Layer 2 of a small transformer language model trained on English Wikipedia (22 layers, counted from 0, width 96).
A neuron's activation on a vector x is ReLU(weights . x + bias), where the dot is the dot product.

Input weights of the MLP neurons that the questions are about. A number n stands for n times 0.011.
n13 (bias -0.090): -43 13 14 -15 4 6 -4 -4 -3 -2 72 -7 26 -35 31 -35 38 -21 -44 3 -11 33 -3 -25 19 36 -30 -42 5 25 -17 23 59 20 24 16 -25 10 16 -5 -2 5 45 -36 7 3 5 -32 -2 -38 78 13 27 -3 48 -28 0 -34 -37 13 58 31 -7 36 -13 17 25 -33 -11 -1 -27 -29 -13 4 -21 -7 -26 7 23 -2 26 -22 -18 -2 14 -35 54 20 -3 10 33 28 -47 6 -7 -15
n43 (bias -0.151): 29 -9 -8 57 -8 65 61 60 12 -25 -1 26 -40 -1 -14 -38 22 -27 -34 -21 32 -36 0 24 21 -36 2 -1 -21 -38 13 -23 -67 35 27 3 24 -30 -6 39 14 -2 6 37 76 2 8 7 -65 27 -25 6 6 -51 -3 -56 11 -5 25 -13 -18 -22 -38 -17 1 12 -24 -43 34 40 16 -45 5 -29 47 23 17 -36 -49 -15 7 -29 -32 4 18 0 -46 -16 12 -23 12 -62 26 1 7 -18
n94 (bias -0.146): 4 -21 -21 -10 -3 12 25 -13 1 27 -18 -15 -69 -2 29 27 7 -4 19 -51 37 -14 -31 20 -4 -84 -15 -4 -15 7 0 -7 17 -3 14 13 -18 -26 -6 45 -60 29 -41 21 -30 15 -22 12 -25 7 -11 -1 -15 15 -18 -24 12 -54 12 -27 38 -59 -24 -36 7 31 13 -55 0 3 4 13 -2 -17 -48 2 20 -1 48 -71 9 16 -21 11 2 10 -3 22 30 12 22 37 1 -70 -4 -8
n162 (bias -0.065): -66 2 29 13 18 -30 49 -15 -7 -28 4 -30 77 -11 7 -36 -18 16 -61 56 -25 39 -17 11 31 7 -2 -82 1 23 30 9 15 -3 -22 0 -66 1 29 -4 25 -15 -22 18 22 18 -1 -50 -1 45 -11 -10 -24 1 28 30 -13 -51 -5 54 15 31 -51 12 -28 -41 32 -61 -14 13 13 -7 -15 21 -1 -50 -17 4 -11 18 1 -4 -2 19 -14 13 30 -43 27 -12 -10 -24 -50 -19 -9 51
n178 (bias -0.059): 46 -8 -3 -13 16 -1 5 -29 33 16 24 34 57 -5 58 26 -37 13 -46 8 -54 -29 16 -27 -25 38 -8 2 28 41 11 25 53 -54 -32 -6 -26 -48 -16 6 35 9 16 -13 -20 8 -19 -24 36 -26 -33 35 -4 17 19 18 11 3 20 1 -17 -26 4 9 30 -7 -21 -31 10 -29 74 6 -3 -12 23 6 -9 49 83 -7 18 -49 -22 -4 -31 18 -39 -27 -60 3 -29 52 13 44 -12 -6
n225 (bias -0.088): 23 -29 -47 -2 -26 26 46 -27 -12 1 44 20 -32 64 -46 -17 -33 -3 6 -49 -21 36 3 28 2 -40 37 -6 13 6 -37 28 -65 -17 16 -14 -8 -29 2 1 -8 0 37 -24 -53 49 5 46 -37 -19 0 -40 -4 20 2 40 -94 -60 -8 17 26 -17 -7 -7 9 -58 -4 -7 -50 -21 39 15 35 -21 36 -25 26 -2 12 -24 -66 -19 64 -6 -9 3 -11 50 17 -26 -6 -59 6 3 -14 -47
n246 (bias -0.138): 25 7 -1 -2 -41 -73 21 21 -24 2 12 78 0 -47 -18 -48 8 78 -10 41 11 30 -23 40 -27 71 -10 -32 -44 -56 28 15 92 -12 -11 -48 4 63 -20 18 -50 -31 -44 36 21 -11 38 10 -7 -12 45 70 -9 -16 -10 -24 40 -47 -24 38 8 26 45 -50 -55 -55 -1 12 11 10 20 -18 20 -33 -38 -39 -31 -20 -40 -45 -33 -3 -73 -35 27 42 -6 21 -39 -31 14 -6 -34 -30 22 -15
n259 (bias -0.175): -29 14 30 30 3 79 17 -2 -46 35 -20 0 29 4 -11 11 -44 54 0 6 8 18 1 56 8 -20 -13 7 28 -47 -12 56 -12 32 64 -52 -18 28 -27 -33 2 -21 10 63 59 -51 -14 34 -9 -1 -9 14 -2 42 10 13 -25 -4 36 1 -18 1 1 32 1 -16 5 5 32 29 18 19 48 26 -2 5 23 -27 -31 40 -28 1 28 -25 14 -9 -59 59 -47 37 -15 4 -50 -17 -6 -41
n322 (bias -0.044): -4 -19 12 22 -45 6 74 -29 8 -22 -19 -26 -10 27 70 -23 5 43 4 6 -14 -6 -4 -36 33 9 -6 7 19 -10 6 7 -54 -1 59 -11 21 20 22 0 -20 -62 -10 -16 -20 58 -58 -64 30 36 34 3 3 11 -50 32 12 18 22 25 -22 -6 -82 8 -13 -30 29 13 0 -22 -9 8 3 -40 -3 -12 19 -2 -51 7 42 18 -63 -9 85 17 -19 -1 -51 -84 -11 30 -22 52 -24 2

Each question shows a token from some text and the vector x that enters the MLP there. A number n stands for n times 0.039.

"|": 9 7 0 -17 -20 14 -22 24 30 -15 12 -20 -20 -11 6 4 25 2 -10 7 31 11 -12 10 -14 -13 2 9 -13 -3 -7 -10 -30 -8 15 74 16 -1 -20 1 9 -37 18 8 21 -5 -13 -6 9 -14 13 3 1 -44 -10 4 3 -23 3 19 2 21 20 -26 11 -7 -20 -1 13 8 -9 -9 26 -6 5 46 -18 0 -12 9 -15 -3 56 29 15 20 2 -18 30 -1 3 -8 -18 3 -3 -31
Which of these neurons fires most? n43

"-in": 12 5 -7 1 -27 4 -2 -13 8 -24 9 -8 -7 4 13 -17 3 4 3 17 34 14 12 -7 -17 -6 7 -12 16 -3 -6 5 -14 -24 0 28 26 -19 2 10 -27 -37 54 5 10 49 -22 -25 5 -27 13 -15 -16 -20 -27 30 3 -13 -25 -2 27 17 65 3 32 -22 5 3 2 25 -11 -21 7 15 -6 15 -18 25 -7 3 -29 22 20 24 -15 47 -4 -5 0 -8 -7 18 11 14 1 -29
Which of these neurons fires most? n225

" chart": 17 21 -17 -7 -22 0 -15 -4 37 -13 7 1 -5 -18 0 -7 -14 10 9 -8 1 -18 -45 25 13 1 28 -14 -11 25 12 39 -9 -6 -14 24 -9 21 -23 7 3 -7 14 28 -8 2 15 1 -1 -1 -4 -8 -1 13 40 8 -17 -1 -31 3 3 10 15 2 45 -11 -29 9 6 -5 -22 -2 19 -1 -17 46 -24 20 -15 19 1 23 19 34 4 34 10 -5 -8 -19 -42 10 -11 -26 -13 17
The three highest activations, in order: n225, n162, n178

" the": 13 30 19 40 -35 30 -7 -9 20 -12 -21 0 -11 -20 -14 -16 -14 -23 17 -16 27 -26 -63 22 -19 -18 -15 0 -2 22 -8 -10 -41 19 6 40 30 -4 -10 16 1 -30 17 6 22 -5 -9 -6 16 -11 11 -14 -32 -38 -17 -20 15 -18 3 9 30 24 16 -1 23 -17 7 24 30 12 6 1 2 31 12 53 -7 -20 -19 14 -3 -25 8 30 -3 16 14 -31 8 15 19 26 -10 2 8 -7
The most active neuron and its activation: n43, at about 6.4

" =": 13 6 -2 14 4 3 -6 -13 5 -13 -20 17 -3 9 5 3 34 -11 16 -22 -27 0 -40 -2 -17 -1 -2 -10 -21 3 21 8 -7 -29 19 29 7 27 -1 2 -16 -60 5 1 2 5 18 24 6 -17 10 -26 1 -41 -13 53 -6 14 -21 25 2 -3 9 -29 7 -25 1 23 1 40 -10 8 -1 42 14 32 4 -7 -34 10 0 23 36 -1 -11 5 3 17 32 6 3 10 -8 8 -30 11
The most active neuron and its activation: n225, at about 2.1

" point": 6 0 -9 28 -33 12 -2 -23 4 -27 -4 20 -10 3 -9 -8 -2 -21 5 18 -20 -8 -38 -12 -8 17 9 -13 4 5 -11 5 -3 -9 -31 39 -6 4 13 7 -8 -18 -2 8 15 -6 3 22 -13 -6 42 -36 23 -25 1 28 7 -3 -47 8 17 8 43 -19 37 -36 0 6 20 -9 -29 18 18 37 -2 60 0 -15 0 4 5 23 10 22 -8 38 2 3 -4 -12 -34 20 15 -14 6 24
Which two neurons fire most, strongest first? n246, n225

"'s": 5 28 0 25 -46 18 9 -12 26 -11 -6 19 -31 1 -1 -23 7 -27 11 -28 2 -18 -39 10 -8 1 -33 6 12 26 -4 4 -17 6 -10 38 20 -17 -21 18 7 -28 18 5 28 5 18 0 32 15 32 -20 -21 -68 2 -12 -6 -10 -22 14 16 -11 17 18 24 -24 23 9 5 8 3 -12 27 17 -2 42 -8 -7 -13 35 -19 -16 -11 24 -12 15 30 -37 18 -9 4 43 14 -10 4 -4
Which of these neurons fires most? n43

"ment": -20 15 -13 10 -24 20 -1 -9 -17 -19 -20 14 -13 8 -4 -1 0 -10 4 14 33 -1 -56 4 -20 -5 18 -17 14 17 -13 -5 -21 21 -33 43 -8 0 14 -4 -12 2 20 8 6 8 3 -22 6 28 15 13 11 -14 -2 -9 -11 -14 -36 27 2 4 -1 27 70 -21 -13 -1 -16 12 -29 -2 3 41 -17 43 -32 17 -14 18 -34 28 -2 11 -3 25 7 -1 31 -12 -16 48 3 -6 2 -4
Which of these neurons fires most? n162

"10": 25 16 -14 18 -18 1 -25 -30 32 4 -18 -22 10 4 1 23 26 -32 0 9 31 -27 -16 5 7 1 5 -3 -1 -12 18 -8 -14 -12 -49 30 23 -12 -28 2 -10 -14 21 -3 25 7 -4 14 5 -17 18 1 16 -37 2 11 -6 -8 -14 16 26 -11 13 -20 48 -16 9 -2 20 19 -40 14 15 57 -15 43 -23 -23 -3 24 10 -18 16 58 -13 16 25 -5 -13 30 -15 -33 0 -18 -5 5
Which of these neurons fires most? n43

".": -6 29 21 25 5 -14 -39 2 -11 -19 -31 -1 -23 -10 -16 26 12 -8 -2 5 8 0 -40 15 -16 13 -20 -1 18 -24 -13 -2 -21 0 16 32 19 10 7 12 -35 -40 26 -8 -4 7 -8 6 35 3 45 -14 5 -39 0 -3 -16 -11 4 7 22 -2 15 27 28 -17 -24 -8 9 5 -1 -4 3 72 -2 39 -12 13 12 26 -14 -10 37 43 0 12 -3 3 10 -4 -26 9 -25 -7 -1 3
Which of these neurons fires most? n259